Layer 2 of a small transformer language model trained on English Wikipedia (15 layers, counted from 0, width 128).
A neuron's activation on a vector x is GELU(weights . x), where the dot is the dot product.

Input weights of the MLP neurons that the questions are about. A number n stands for (n - 500) times 0.0013.
n55: 343 741 481 233 724 467 460 510 373 307 491 565 294 380 195 491 644 360 432 85 358 283 369 642 401 470 681 292 340 853 640 602 589 558 446 721 270 429 509 450 659 529 750 482 223 396 708 381 630 380 396 439 424 368 453 462 719 396 558 430 523 625 626 446 408 217 410 767 517 408 442 417 385 442 599 514 530 814 486 578 697 642 835 518 534 445 746 454 865 573 796 595 230 528 716 532 428 714 505 520 396 611 580 482 504 401 505 232 572 659 651 574 569 515 529 70 609 495 279 781 519 415 550 769 622 438 408 315
n96: 423 324 723 616 544 431 385 533 466 619 717 524 528 360 416 415 301 764 450 544 544 504 496 665 158 585 496 358 516 524 392 277 375 625 182 556 455 598 548 621 529 447 802 657 679 527 488 406 607 425 483 357 581 481 376 480 454 304 783 552 570 511 431 588 461 512 508 453 548 480 634 558 385 656 847 496 547 547 484 609 534 253 433 387 360 321 702 582 423 541 637 569 410 516 408 666 438 488 609 513 422 477 688 191 448 616 561 925 408 141 621 351 508 496 529 472 791 365 595 448 492 408 376 200 500 360 516 524
n99: 536 585 381 528 428 615 391 681 408 539 637 459 405 531 719 534 820 473 279 617 469 668 508 378 416 347 636 545 523 369 572 391 522 595 559 709 512 357 560 552 621 504 560 437 708 731 425 515 395 500 348 488 369 261 564 554 518 525 752 654 559 536 496 480 574 405 333 448 343 470 333 437 605 566 462 795 440 480 639 541 476 381 396 437 601 637 404 485 373 269 467 488 818 568 311 350 461 330 778 421 450 289 277 611 405 701 573 566 496 406 319 333 652 433 719 613 228 515 387 436 274 558 601 555 551 554 526 376
n100: 331 328 306 309 296 500 772 471 541 755 560 353 324 537 718 161 464 528 363 512 592 480 765 367 484 207 334 520 376 548 560 516 523 567 705 504 655 337 655 632 582 595 249 524 620 496 384 358 140 476 754 405 393 697 720 281 401 268 375 429 488 588 487 433 575 452 252 504 493 547 592 429 393 430 641 544 728 632 468 445 344 410 668 477 463 759 500 367 581 574 414 411 641 432 493 532 721 508 762 317 543 485 483 523 537 685 553 492 684 430 383 453 838 475 413 560 512 591 590 576 401 492 526 535 399 469 527 666
n113: 563 484 470 510 467 618 566 458 363 380 412 373 434 669 239 673 572 474 371 391 641 647 610 574 478 383 433 550 515 420 303 122 472 732 439 551 530 351 493 721 444 598 557 593 682 440 553 637 619 486 771 362 430 408 522 352 423 382 519 493 362 605 630 378 389 544 364 759 503 421 751 549 575 433 529 482 345 411 326 610 216 618 461 521 744 527 533 375 515 432 430 385 286 624 402 695 669 456 529 603 400 514 559 714 469 465 496 545 532 541 443 658 666 172 451 726 535 583 530 569 369 507 465 550 334 672 432 435
n115: 281 475 477 475 462 600 715 330 614 332 546 436 542 164 588 769 356 443 441 485 416 714 595 638 531 735 614 714 466 421 458 496 551 310 333 473 504 454 296 467 539 191 416 388 528 541 461 438 421 560 339 368 738 426 352 562 525 386 468 659 437 761 320 652 515 423 595 613 475 657 576 275 313 492 561 481 681 557 572 596 568 574 545 208 786 387 450 559 662 461 418 492 463 363 475 545 399 678 381 425 473 619 463 589 514 562 300 566 329 665 183 649 669 524 610 485 618 549 527 614 574 263 431 481 489 525 683 515
n128: 722 749 432 335 269 389 447 455 507 435 567 504 496 770 558 643 523 366 292 606 460 559 583 247 227 659 530 546 791 543 465 637 653 349 480 484 464 604 469 592 634 516 484 531 476 356 272 436 325 454 604 555 364 272 418 209 410 644 590 551 679 466 525 426 608 488 354 662 471 697 710 443 520 697 441 563 413 295 508 427 331 642 323 363 553 513 278 584 464 524 336 424 496 602 290 558 504 363 678 647 785 570 555 423 456 523 575 640 676 629 753 473 346 386 346 802 569 445 448 386 601 395 596 511 432 745 461 414
n130: 538 520 578 210 282 515 528 538 538 425 302 601 518 328 611 504 453 471 515 435 614 460 580 500 599 279 380 813 537 507 282 576 469 508 557 489 344 359 616 326 530 485 592 607 515 482 387 722 522 701 581 736 357 373 587 526 524 317 705 514 405 357 335 611 589 533 528 693 513 403 573 670 560 328 673 576 577 531 565 752 373 482 382 419 496 605 438 350 456 579 465 614 557 191 661 273 698 279 529 344 539 610 570 354 289 549 478 355 404 541 428 589 500 620 748 540 511 493 474 620 410 483 399 546 687 352 525 381
n147: 407 516 435 461 504 692 457 578 637 577 372 649 395 581 398 553 578 279 512 660 418 496 759 560 703 524 558 825 339 340 261 496 461 481 609 462 324 629 649 387 755 427 355 607 624 438 248 633 452 515 540 743 536 638 691 587 332 350 613 545 605 396 201 559 489 568 471 575 655 588 303 469 554 266 387 504 567 552 626 434 315 592 441 416 585 623 579 511 473 198 448 504 511 354 438 393 442 526 545 617 381 366 780 559 406 428 651 683 545 535 321 349 349 573 690 392 424 340 488 504 608 425 628 292 464 479 390 585
n169: 500 750 458 471 623 479 395 464 538 493 462 592 599 539 532 645 544 476 504 524 685 772 473 541 411 700 513 723 425 483 449 442 341 422 332 418 367 382 765 630 623 644 446 581 408 708 302 542 409 547 565 493 431 440 640 469 441 732 329 544 454 555 404 407 272 483 670 341 289 328 657 436 370 332 614 432 431 300 507 483 748 627 547 400 574 613 693 584 531 415 610 417 547 360 456 392 504 306 493 536 567 452 485 493 427 672 403 308 436 415 393 544 420 496 270 500 510 385 626 572 493 611 573 650 503 657 483 602
n175: 446 504 546 542 410 489 716 355 592 574 613 481 447 372 362 675 489 617 555 718 431 564 576 625 477 284 274 552 553 310 556 433 539 567 413 519 496 427 429 529 647 237 358 729 219 402 605 309 668 315 325 435 663 471 654 653 504 597 559 549 657 432 504 559 511 466 349 110 656 556 273 477 357 373 333 590 460 352 530 423 548 441 544 500 554 520 610 691 649 519 536 504 633 305 337 615 515 395 602 429 563 518 581 316 391 351 542 327 578 446 531 567 492 753 309 530 569 507 693 587 686 471 617 449 409 517 711 858
n187: 567 647 260 323 563 586 709 600 566 283 604 401 411 678 255 123 548 496 258 533 558 567 645 399 399 409 722 456 507 555 386 632 697 508 701 511 511 538 533 341 603 580 550 627 565 586 584 680 383 693 363 388 763 407 489 654 461 343 438 496 259 415 364 578 678 545 394 606 657 580 567 558 515 659 631 437 602 579 500 478 247 504 446 292 534 543 586 410 590 714 369 508 623 330 360 321 527 544 366 373 530 479 488 630 528 546 418 564 557 401 531 391 445 320 703 544 389 599 394 389 511 408 232 522 582 378 464 522
n200: 371 775 318 309 607 605 533 381 604 489 549 428 327 685 540 650 620 569 540 359 640 597 604 503 469 401 389 538 621 383 355 407 589 522 692 514 461 370 644 446 625 383 482 497 633 537 414 345 493 503 445 384 530 446 400 426 454 847 298 483 403 315 548 340 609 507 629 434 551 571 288 310 617 245 619 476 419 522 589 557 460 585 422 661 561 779 514 473 584 314 463 658 588 324 423 459 642 490 462 486 552 595 478 348 548 477 409 447 447 611 370 429 467 457 868 431 654 600 404 344 489 474 555 547 641 659 480 596
n213: 617 316 540 598 480 291 355 592 404 510 728 601 424 395 324 450 480 487 380 723 654 364 289 424 467 545 455 367 322 754 461 444 644 668 541 688 527 624 408 452 527 253 593 445 510 650 520 573 484 471 622 500 402 465 461 563 506 566 544 461 503 585 532 300 335 507 500 563 612 749 679 439 443 500 510 441 472 517 458 439 545 477 423 478 517 493 298 461 636 435 528 627 516 402 582 325 655 762 579 592 483 609 454 291 387 427 497 513 237 531 688 581 594 599 361 510 510 582 348 536 686 443 532 519 548 532 377 500
n252: 644 631 562 348 184 435 508 542 546 525 268 798 606 479 670 504 870 601 601 504 418 826 333 300 533 496 190 452 329 371 298 371 654 614 568 768 533 479 512 670 709 346 207 508 769 367 617 294 520 324 556 553 465 363 399 274 612 495 458 669 362 357 461 610 703 476 581 534 616 273 388 605 409 517 353 613 616 651 508 607 419 607 655 469 592 491 492 409 566 353 391 512 682 448 593 360 400 730 614 508 478 584 483 433 164 508 561 372 611 496 504 536 483 600 563 302 512 387 517 326 554 543 491 378 500 607 408 576
n277: 522 545 492 511 594 481 475 697 521 372 576 263 549 539 432 695 676 311 622 444 583 652 462 542 637 395 654 604 530 470 624 523 486 787 682 614 786 431 376 419 636 442 425 623 331 387 535 485 395 604 548 316 304 408 319 512 392 256 409 545 379 453 504 500 385 382 583 480 340 519 489 524 705 182 393 568 420 339 384 732 592 537 315 327 442 605 542 456 588 367 273 581 618 575 483 705 430 534 451 425 436 636 496 452 472 745 251 546 554 465 583 359 852 449 676 674 232 309 407 371 550 464 561 677 544 396 589 571
n319: 413 455 703 412 466 561 648 626 255 430 671 436 515 360 548 527 556 496 842 395 257 470 254 546 553 416 405 366 413 440 590 267 698 469 492 659 411 373 665 353 500 399 817 548 677 493 523 404 571 604 532 533 649 592 307 373 363 243 413 399 313 421 418 639 604 511 547 524 605 548 355 692 500 601 359 425 500 496 489 552 663 452 800 629 461 424 557 666 309 520 577 462 718 538 298 601 667 677 527 496 259 568 476 349 426 507 351 577 612 457 669 548 464 656 660 440 588 372 484 451 481 381 682 474 299 401 385 571
n372: 620 328 536 416 414 728 455 342 441 456 704 582 347 424 484 382 492 688 146 465 374 394 453 539 378 379 492 689 559 384 445 403 789 354 573 390 496 365 143 569 621 464 500 416 322 515 500 333 202 492 587 458 545 504 602 520 687 348 585 729 504 578 390 299 465 386 511 727 658 469 743 528 556 488 492 445 479 97 620 603 319 500 427 481 540 811 433 466 729 480 638 611 580 504 626 554 420 430 429 467 445 330 617 607 321 594 484 683 393 516 565 661 525 552 403 500 629 457 604 605 600 530 642 252 693 757 588 562
n377: 617 454 679 291 763 816 579 410 448 468 614 523 500 589 500 579 519 272 471 496 529 662 524 464 378 375 546 469 319 379 492 578 668 623 365 555 400 668 601 611 306 714 442 785 537 405 264 480 574 492 217 313 372 641 422 317 447 294 426 854 294 530 348 702 438 449 339 658 439 396 436 488 705 295 524 778 475 542 574 477 244 558 388 447 573 275 365 607 393 500 458 520 634 254 420 597 572 574 571 398 677 611 664 527 643 470 341 520 294 638 565 673 645 532 589 524 508 508 488 418 335 609 441 316 397 440 623 449
n416: 362 361 591 369 496 489 521 470 443 700 489 428 302 382 647 551 450 612 429 550 612 609 504 453 822 278 566 628 482 603 557 375 572 541 369 713 592 427 482 321 292 641 628 302 433 503 802 493 514 493 271 438 507 287 439 526 304 596 534 653 510 617 612 323 652 236 569 705 440 585 534 522 441 419 453 636 740 607 307 553 254 366 500 350 444 492 507 507 478 444 631 566 412 339 364 333 566 382 428 493 318 449 569 616 369 514 416 471 496 418 493 539 679 489 768 471 682 546 452 680 526 676 535 521 469 528 617 635
n424: 431 459 519 589 356 630 427 373 725 547 347 474 595 465 216 515 591 721 453 424 486 439 622 489 439 415 610 552 649 632 318 719 374 520 417 485 376 740 553 396 790 602 532 713 559 515 677 488 605 358 597 241 412 614 382 566 315 369 635 466 482 337 250 460 444 676 300 822 528 433 424 536 293 465 596 568 283 731 334 204 380 463 448 618 625 371 416 604 477 614 553 527 615 496 412 406 691 398 485 464 480 640 553 385 638 526 550 527 562 633 354 642 729 386 492 375 345 455 285 485 648 427 703 519 386 354 470 654
n437: 479 379 658 296 598 526 521 519 578 627 427 486 358 821 447 372 583 518 560 580 620 602 372 310 573 291 391 450 587 511 580 471 521 561 458 686 300 485 569 592 463 526 584 600 334 669 334 585 504 439 419 433 479 704 427 574 385 488 375 550 549 549 574 241 643 467 465 488 634 690 688 564 597 332 588 308 258 365 666 603 611 493 375 500 552 542 584 901 526 492 527 430 425 254 631 532 526 547 555 648 378 521 492 244 585 482 555 404 572 451 557 575 612 451 346 522 673 309 302 409 440 531 671 546 285 400 250 428
n452: 264 492 489 382 591 507 581 168 474 742 567 388 401 612 434 631 646 314 358 664 571 733 535 642 680 358 435 490 486 667 567 353 480 555 313 648 357 425 448 575 514 583 478 545 496 415 584 464 455 538 574 568 530 619 419 443 570 547 621 542 452 567 561 305 286 454 329 585 516 410 466 412 439 608 578 447 660 470 451 582 263 644 266 527 674 668 475 366 461 420 756 539 418 378 413 698 453 591 687 650 379 540 545 682 428 510 358 400 377 634 463 521 403 449 562 402 319 594 421 511 630 755 627 610 344 435 486 344
n456: 434 306 561 508 251 665 615 321 605 288 530 299 422 579 193 357 449 496 697 256 761 595 720 574 379 335 471 615 599 261 787 692 418 661 522 573 724 601 367 244 438 363 599 568 473 454 732 522 560 420 341 207 579 425 595 404 595 275 643 590 379 525 486 671 466 591 265 737 219 720 426 420 297 359 448 569 518 546 530 215 636 559 601 412 562 491 439 588 517 500 754 496 618 457 579 678 575 308 361 513 653 362 371 403 552 604 522 456 331 642 679 183 696 540 776 539 433 615 513 530 275 578 716 441 554 745 377 560
n460: 327 742 571 444 650 884 510 630 472 469 646 395 495 413 563 728 674 550 495 335 426 465 379 576 379 132 354 406 711 376 655 580 795 510 265 631 275 536 495 778 557 691 122 515 578 597 573 230 500 673 548 354 452 549 560 581 466 695 907 580 636 672 635 195 407 455 395 511 435 885 174 370 500 479 480 475 187 537 430 383 236 539 613 583 562 969 409 255 546 122 403 546 618 410 458 500 639 495 571 730 362 207 366 285 593 577 358 515 571 784 453 569 378 593 283 450 592 525 788 325 129 188 794 598 675 516 603 411
n462: 369 378 535 645 508 450 623 760 344 352 378 651 568 621 408 569 760 678 532 474 618 485 523 389 473 548 456 433 633 425 545 368 684 200 793 572 740 392 515 644 203 293 619 433 524 478 422 654 522 328 636 410 667 507 413 262 583 534 622 338 563 554 721 444 586 420 373 524 650 515 341 673 578 593 477 337 548 331 534 260 488 660 693 364 523 291 469 700 446 563 768 550 504 515 479 665 722 443 351 524 594 450 468 607 574 350 404 322 388 211 441 463 548 461 379 432 529 519 442 398 278 413 468 434 471 650 452 526
n473: 583 716 528 360 535 560 583 439 411 601 619 473 302 257 517 568 289 492 684 512 457 488 686 516 623 777 660 523 524 496 288 618 395 467 640 654 568 492 469 404 545 528 479 473 615 550 178 584 640 415 638 679 386 538 618 436 229 465 496 574 412 259 610 417 550 345 157 337 518 306 655 504 254 548 711 347 508 617 664 554 803 728 253 722 549 592 309 589 296 423 644 492 512 645 384 414 524 273 683 389 531 481 593 558 471 477 799 552 431 626 582 446 429 463 272 484 469 527 520 567 520 319 365 389 351 379 519 629

Each question shows a token from some text and the vector x that enters the MLP there. A number n stands for (n - 500) times 0.0081.

",": 417 463 520 451 518 373 609 466 514 688 402 709 432 541 622 390 407 283 566 707 541 558 481 571 516 730 538 406 501 586 497 606 462 599 604 328 213 462 484 601 425 431 541 451 526 386 561 401 429 655 430 440 496 485 518 641 539 504 524 545 347 317 668 614 496 606 637 456 447 409 504 441 323 411 526 666 185 326 431 368 395 500 479 653 336 491 489 507 535 763 562 477 592 755 483 453 385 506 449 567 470 381 439 676 691 343 497 670 583 315 385 574 640 717 623 514 616 424 524 498 421 515 472 418 488 568 526 270
Which of these neurons fires most? n96

"or": 462 366 533 373 514 325 635 464 508 600 379 647 485 581 621 468 370 236 678 549 413 516 404 502 573 775 484 422 442 631 486 626 516 561 569 387 260 463 516 633 529 340 536 518 464 409 656 467 458 667 403 485 551 649 516 586 541 570 498 451 446 453 698 495 601 618 617 439 435 389 386 451 374 432 660 639 244 426 452 346 400 475 559 649 343 499 416 523 469 897 628 433 595 648 536 493 545 504 303 499 392 289 455 750 626 359 457 591 592 348 307 462 671 568 548 605 580 426 548 437 465 542 506 443 609 496 515 303
Which of these neurons fires most? n462

".": 504 531 596 422 488 341 573 518 574 624 397 633 437 467 523 387 330 245 553 657 454 570 491 554 530 669 572 367 467 492 599 684 578 634 558 383 267 462 439 620 497 381 522 461 534 344 552 472 447 671 321 485 404 560 558 615 549 519 541 451 451 339 685 613 502 597 651 419 457 465 475 420 383 322 532 563 201 333 347 403 407 597 448 640 344 500 514 488 496 782 569 458 625 660 590 478 508 507 366 524 437 373 514 851 661 272 513 647 629 327 323 524 602 636 647 505 601 501 527 474 533 545 429 421 608 535 484 287
Which of these neurons fires most? n187

"% |": 498 547 519 377 491 432 561 423 415 607 369 624 426 474 504 522 280 291 545 727 553 508 450 582 505 691 588 370 441 588 518 631 591 646 615 310 311 500 407 563 494 402 485 438 508 365 581 384 497 685 408 458 500 566 503 511 492 613 483 494 450 393 799 582 467 633 615 438 445 464 472 427 302 351 674 586 276 386 377 338 478 499 490 693 360 511 502 532 441 771 519 486 561 753 582 505 593 556 302 504 379 330 464 761 696 318 614 629 554 398 395 525 641 640 645 517 552 368 549 465 416 468 486 440 517 607 466 313
The most active neuron and its activation: n473, at about 0.23

" Republican": 571 482 553 302 514 461 592 481 476 625 420 701 439 445 442 548 143 286 579 540 429 512 479 443 571 734 479 370 448 615 553 639 371 693 529 347 281 477 499 649 496 374 554 405 435 337 651 432 420 765 374 446 449 495 573 525 545 512 575 497 428 548 708 559 554 662 395 463 335 488 496 494 390 404 651 618 271 418 441 405 451 526 491 680 386 529 455 406 480 854 541 438 609 679 530 549 604 546 296 607 417 357 355 788 554 390 478 670 578 513 316 486 603 599 581 523 561 436 597 550 372 559 417 492 461 534 453 495
The three highest activations, in order: n456, n55, n113

"resent": 459 554 490 477 477 474 575 522 479 658 342 680 453 587 521 487 379 244 675 681 422 533 469 422 496 739 434 407 447 675 502 579 514 696 565 446 256 466 471 564 543 453 490 368 406 370 692 389 434 643 395 412 465 551 488 508 527 634 599 572 453 370 707 634 587 608 515 498 382 460 537 549 388 370 612 608 256 457 408 394 323 466 443 619 259 519 454 439 500 794 541 483 530 613 547 493 524 567 400 595 456 336 453 734 661 231 533 701 616 466 270 445 447 617 611 576 634 347 605 433 392 543 460 517 504 543 511 346
The two highest activations, in order: n128, n460

" l": 530 503 522 298 414 414 531 488 526 639 414 595 452 593 558 449 474 239 618 768 486 573 480 465 508 665 497 459 429 629 559 666 464 586 622 385 281 559 410 737 518 402 508 430 461 412 728 454 436 630 384 493 523 627 499 594 522 606 537 432 493 300 630 590 517 576 565 457 482 483 462 341 355 252 486 545 274 354 490 362 408 523 403 648 395 474 472 468 550 867 490 503 590 684 556 457 512 501 363 518 501 326 392 693 599 398 466 647 595 248 273 461 633 590 613 533 644 430 519 586 465 618 526 404 607 509 454 330
The two highest activations, in order: n437, n147

"sc": 529 559 530 495 306 349 493 489 526 516 475 665 446 551 526 530 397 283 578 717 462 566 440 531 513 797 493 370 410 640 444 640 396 598 629 370 264 569 495 635 552 308 577 360 403 379 622 435 431 724 369 566 420 522 515 613 601 490 476 419 498 459 774 523 491 536 569 487 449 404 434 480 444 433 555 659 273 382 447 323 492 487 402 776 455 474 352 459 433 845 527 494 647 624 480 580 524 475 409 512 335 322 392 650 547 446 480 554 525 256 330 519 679 638 639 597 588 535 627 545 425 479 556 413 577 516 499 362
The most active neuron and its activation: n99, at about 0.23

"ne": 454 584 506 529 403 494 600 449 485 621 391 613 496 552 552 364 412 295 694 700 336 509 448 514 471 726 496 447 471 511 518 641 496 533 594 374 251 479 424 549 495 420 546 434 487 295 663 511 424 692 344 577 468 464 559 581 546 628 541 483 420 493 723 594 561 489 590 478 417 437 514 420 392 352 564 618 204 366 481 348 327 473 440 636 321 575 404 450 479 874 509 407 668 625 581 542 471 466 362 625 494 368 515 819 548 410 401 633 551 291 332 497 705 645 606 575 548 438 530 554 488 510 442 442 582 548 552 291
The two highest activations, in order: n372, n187

" m": 573 445 501 319 450 422 585 520 506 640 370 640 443 506 548 503 452 309 598 756 493 563 416 558 537 725 594 430 404 574 500 643 429 559 522 322 358 538 423 736 489 361 531 436 450 370 631 470 468 727 451 435 475 560 558 513 570 604 562 477 402 345 732 580 489 590 584 498 443 439 480 343 351 291 500 548 264 380 479 297 478 556 508 695 443 581 537 523 550 850 526 451 592 732 474 532 553 479 324 509 403 344 398 744 600 296 505 588 552 266 299 480 588 585 666 509 540 485 511 541 463 442 462 415 581 432 587 345
Which of these neurons fires most? n462

"ative": 488 506 600 403 544 515 603 438 449 546 431 670 410 570 541 445 345 176 633 630 318 473 442 609 504 783 542 364 512 517 564 725 529 550 561 389 280 471 414 656 500 405 504 458 413 444 707 423 404 766 370 515 360 549 502 543 514 576 543 505 372 464 610 518 570 620 522 450 295 469 494 484 342 456 607 692 234 378 437 419 398 582 448 631 386 494 499 481 482 836 509 390 554 694 575 512 618 585 382 545 414 385 341 628 600 336 465 679 569 441 276 459 681 671 507 554 561 434 581 491 445 482 510 431 578 547 504 391
The most active neuron and its activation: n460, at about 0.88

" | M": 508 452 522 385 423 454 599 453 403 664 386 604 371 506 546 498 344 354 617 734 504 471 455 599 603 758 625 343 445 581 493 580 467 548 530 332 322 441 377 641 548 368 461 423 469 360 592 415 438 703 409 489 491 550 525 571 510 627 613 487 488 329 766 626 530 645 639 460 414 359 492 407 400 289 557 644 208 403 414 396 418 519 519 611 391 469 514 501 610 859 598 548 644 658 456 512 561 427 429 551 438 353 424 725 667 365 544 690 557 331 351 509 538 628 639 473 552 401 507 409 513 455 483 433 474 488 529 366
Which of these neurons fires most? n175

" bre": 484 479 434 518 476 391 521 492 526 676 428 558 456 531 609 442 442 314 532 716 471 413 473 487 495 792 515 461 507 574 602 642 408 633 545 387 255 457 298 549 559 413 546 362 441 408 675 511 422 505 374 430 583 539 567 575 451 633 496 505 393 460 737 632 531 468 559 450 413 492 535 363 308 308 496 499 232 272 508 457 418 511 414 672 404 551 484 485 530 800 551 625 660 604 541 498 545 541 382 611 546 332 490 751 676 278 445 688 552 281 343 485 570 666 668 489 566 443 559 497 488 478 491 436 627 522 518 246
Which of these neurons fires most? n372

" cult": 479 529 581 457 507 376 538 481 491 629 378 759 413 542 506 497 402 174 579 762 515 436 494 440 570 739 453 410 558 635 456 569 451 581 589 402 287 592 361 657 411 398 518 447 382 416 808 485 465 643 451 420 429 481 464 530 515 461 599 504 379 417 680 564 468 509 503 483 367 442 484 524 406 416 522 609 227 430 451 480 484 520 465 603 452 481 461 401 538 878 552 506 624 690 556 531 650 549 374 635 376 419 326 594 559 439 514 677 595 185 269 548 607 620 558 586 546 460 445 536 436 442 551 417 581 522 518 334
The two highest activations, in order: n213, n424

"16": 473 586 550 493 548 458 524 433 518 594 340 650 378 446 642 498 304 318 665 656 500 555 443 479 500 785 577 422 388 587 553 585 419 610 546 448 173 450 404 598 450 396 540 487 452 375 693 448 450 668 451 392 475 565 525 583 489 556 584 528 504 333 624 619 659 568 688 434 380 477 530 497 321 361 568 680 228 422 301 438 467 491 485 620 362 549 403 393 515 842 542 501 575 614 555 474 487 524 418 599 506 393 463 674 629 283 475 697 567 351 371 542 551 640 668 574 550 385 553 444 429 573 444 417 472 538 476 238
The most active neuron and its activation: n96, at about 0.27

" Grand": 482 561 590 354 563 404 601 419 528 568 530 647 422 484 463 546 347 304 561 748 423 438 479 449 491 781 521 284 500 520 474 602 367 515 587 436 311 460 323 671 429 367 521 412 480 459 629 524 328 699 422 453 490 517 661 567 364 563 510 520 517 511 684 630 516 662 659 488 386 403 544 466 399 338 538 561 208 450 546 470 352 540 375 656 386 558 463 427 490 856 536 540 563 702 599 533 580 575 252 577 486 336 521 716 601 366 474 588 603 300 303 488 651 437 520 558 547 444 580 434 465 531 519 401 622 565 499 358
The most active neuron and its activation: n372, at about 0.47

" | N": 457 407 438 471 491 392 553 454 438 705 423 635 382 525 542 480 366 270 693 666 501 550 498 564 563 765 538 382 451 558 549 534 450 553 601 322 223 439 415 585 584 441 501 383 528 401 586 377 489 577 391 462 473 600 474 638 506 628 622 474 470 339 778 650 497 722 617 444 444 357 460 444 396 251 582 598 241 376 314 476 379 526 518 621 402 462 533 452 597 803 514 540 625 643 468 540 533 477 440 587 437 399 479 744 696 350 551 655 536 371 369 451 552 654 701 499 563 354 498 467 452 493 452 473 460 541 491 328
Which of these neurons fires most? n147

" served": 492 528 596 399 506 377 650 544 517 624 385 605 491 525 491 534 353 263 521 641 446 475 498 577 587 702 436 402 503 549 556 591 457 709 535 290 223 448 481 581 421 412 536 510 451 373 621 470 489 761 371 503 461 516 576 523 547 600 519 500 463 405 789 567 533 541 521 487 459 576 434 441 411 250 588 508 214 320 496 387 405 519 345 610 405 562 497 371 534 810 490 435 521 647 625 474 593 669 389 558 509 345 410 715 689 326 456 635 714 388 336 399 555 650 479 620 566 412 562 576 395 549 440 476 530 512 417 337
The two highest activations, in order: n460, n437

"í": 431 489 549 454 457 269 580 449 472 599 415 578 492 522 610 500 467 276 638 668 340 499 531 493 461 725 524 392 483 548 501 602 507 534 605 463 279 582 473 646 427 388 530 445 532 420 673 454 423 632 280 455 410 536 598 628 591 503 488 411 413 535 742 631 630 743 637 409 502 442 498 425 357 421 613 543 213 356 365 484 330 485 428 548 315 635 439 365 536 915 560 450 574 590 521 472 576 572 409 542 489 325 476 679 534 328 526 609 544 335 269 516 605 600 627 519 547 449 603 530 474 603 416 426 591 518 591 271
Which of these neurons fires most? n187

"ate": 482 577 530 384 499 473 652 435 476 509 400 602 410 540 572 442 299 187 651 610 352 479 449 590 542 779 519 380 532 557 570 625 467 610 477 382 283 437 487 522 569 392 540 412 479 368 741 490 450 776 364 456 437 480 555 567 466 532 571 435 370 502 657 553 558 492 539 420 361 446 452 485 389 442 572 614 275 391 392 359 429 600 484 663 366 483 462 461 521 872 558 451 633 664 654 455 549 580 369 533 378 374 468 756 615 333 439 646 610 368 342 432 697 631 628 591 597 427 566 426 418 555 507 438 553 547 521 384
The three highest activations, in order: n55, n319, n456

" attem": 578 570 491 507 461 354 513 472 464 643 422 655 422 585 604 532 466 276 663 706 426 476 479 494 565 672 481 429 396 514 537 588 414 677 527 394 417 502 309 576 470 396 563 457 505 329 713 556 316 625 327 522 457 447 555 505 494 564 462 485 405 485 865 552 503 622 528 508 439 452 441 402 335 423 600 564 227 291 467 363 519 425 550 646 377 510 440 483 485 776 495 451 712 713 543 458 575 537 421 574 496 292 424 705 607 455 304 645 611 308 307 499 651 706 551 472 615 496 535 571 437 520 516 418 579 436 462 332
The most active neuron and its activation: n99, at about 0.27

" see": 574 543 527 477 500 397 650 494 484 602 394 732 486 540 585 435 387 287 581 673 406 500 538 581 552 708 447 468 445 571 604 646 496 678 489 427 406 492 420 592 482 372 569 502 409 376 759 421 360 571 472 504 453 512 465 531 556 638 438 434 437 507 797 546 520 635 525 444 336 540 390 406 304 368 517 602 208 297 509 383 405 475 521 562 374 413 460 438 510 794 533 495 685 647 470 502 565 588 270 533 404 373 459 766 572 447 369 616 475 361 328 417 738 620 608 583 624 391 596 576 488 480 404 510 584 438 458 296
The three highest activations, in order: n277, n456, n115

"23": 509 524 560 466 468 365 525 450 509 587 387 671 401 436 629 489 278 310 625 665 504 604 453 521 506 784 523 416 371 601 516 545 430 621 549 458 317 435 448 651 438 275 528 541 479 372 698 452 425 705 436 457 407 557 537 604 529 567 532 499 518 385 717 548 677 613 717 477 439 513 538 462 356 356 571 647 247 359 326 351 437 510 448 594 399 536 466 374 470 860 539 447 583 673 546 499 502 481 468 572 472 394 416 723 609 263 472 624 601 360 364 517 590 642 653 559 550 422 563 423 400 597 425 372 505 531 490 270
Which of these neurons fires most? n96

"ace": 465 534 571 435 549 507 606 391 486 555 444 587 461 507 564 405 383 204 648 670 387 538 472 526 526 781 424 365 472 513 587 606 527 577 584 452 338 505 464 577 490 312 476 413 504 343 771 504 443 700 381 451 400 567 511 599 521 600 542 451 443 490 640 528 577 568 590 420 327 471 467 412 311 399 531 608 200 380 462 433 410 455 460 639 384 527 451 427 466 910 530 469 612 627 562 495 551 558 328 548 419 443 453 857 606 385 487 690 540 352 342 485 686 545 618 573 577 421 616 451 430 564 462 495 572 526 459 302
The two highest activations, in order: n115, n456

"ano": 462 490 495 470 493 423 635 483 454 662 400 638 475 496 571 391 390 187 591 710 374 459 459 435 504 640 491 453 502 466 525 638 393 545 499 323 272 476 485 675 518 405 520 502 512 432 655 558 440 750 395 464 424 510 556 620 628 555 473 394 398 444 762 518 676 610 609 450 415 378 489 524 402 298 589 678 179 402 452 398 342 493 375 603 397 536 486 472 487 902 525 478 539 599 594 494 548 548 376 528 478 446 419 769 545 376 570 620 607 344 356 544 629 649 606 545 514 515 600 479 473 500 438 400 553 554 549 252
The most active neuron and its activation: n130, at about 0.57

"-b": 523 516 527 406 413 382 575 576 520 619 480 618 382 518 563 419 393 252 567 686 470 581 462 562 518 725 523 435 391 580 456 519 500 619 569 410 292 461 438 603 547 348 501 380 449 459 749 502 523 643 260 427 449 611 514 635 549 590 528 473 469 344 727 666 572 629 670 484 438 538 496 346 374 257 517 565 283 302 494 372 456 550 336 711 494 475 550 450 443 810 599 497 579 660 525 441 511 455 416 423 396 357 408 721 616 319 464 563 669 311 388 407 654 614 573 591 563 444 507 476 388 551 543 449 657 586 496 325
Which of these neurons fires most? n99

"ol": 468 521 483 396 324 417 682 519 500 605 412 688 488 494 650 509 311 295 606 580 326 518 435 467 590 766 545 395 552 681 532 633 437 581 574 407 273 542 408 667 519 376 581 545 407 430 669 534 449 775 342 483 518 560 469 585 555 543 443 386 409 425 697 508 616 595 539 420 378 410 373 505 452 388 573 682 299 323 405 457 367 566 413 672 295 508 405 506 457 892 577 511 590 599 448 500 464 488 452 483 473 330 448 730 554 402 465 579 576 318 343 469 680 576 602 527 508 473 630 517 466 518 480 419 616 515 568 229
The two highest activations, in order: n130, n187

"us": 448 475 501 467 590 378 587 378 546 640 350 644 430 458 547 439 304 302 594 651 382 505 504 608 442 792 521 491 484 602 526 555 491 584 559 379 240 532 398 665 475 437 457 436 440 463 654 535 438 631 288 391 515 515 545 526 583 524 555 463 407 421 729 525 600 588 566 428 455 421 381 473 325 470 553 692 302 522 446 451 374 513 516 632 372 490 484 462 448 903 592 381 644 604 645 449 495 536 336 590 337 419 441 651 664 466 458 649 531 244 308 506 667 751 669 476 506 373 533 449 482 492 549 381 567 624 488 311
Which of these neurons fires most? n96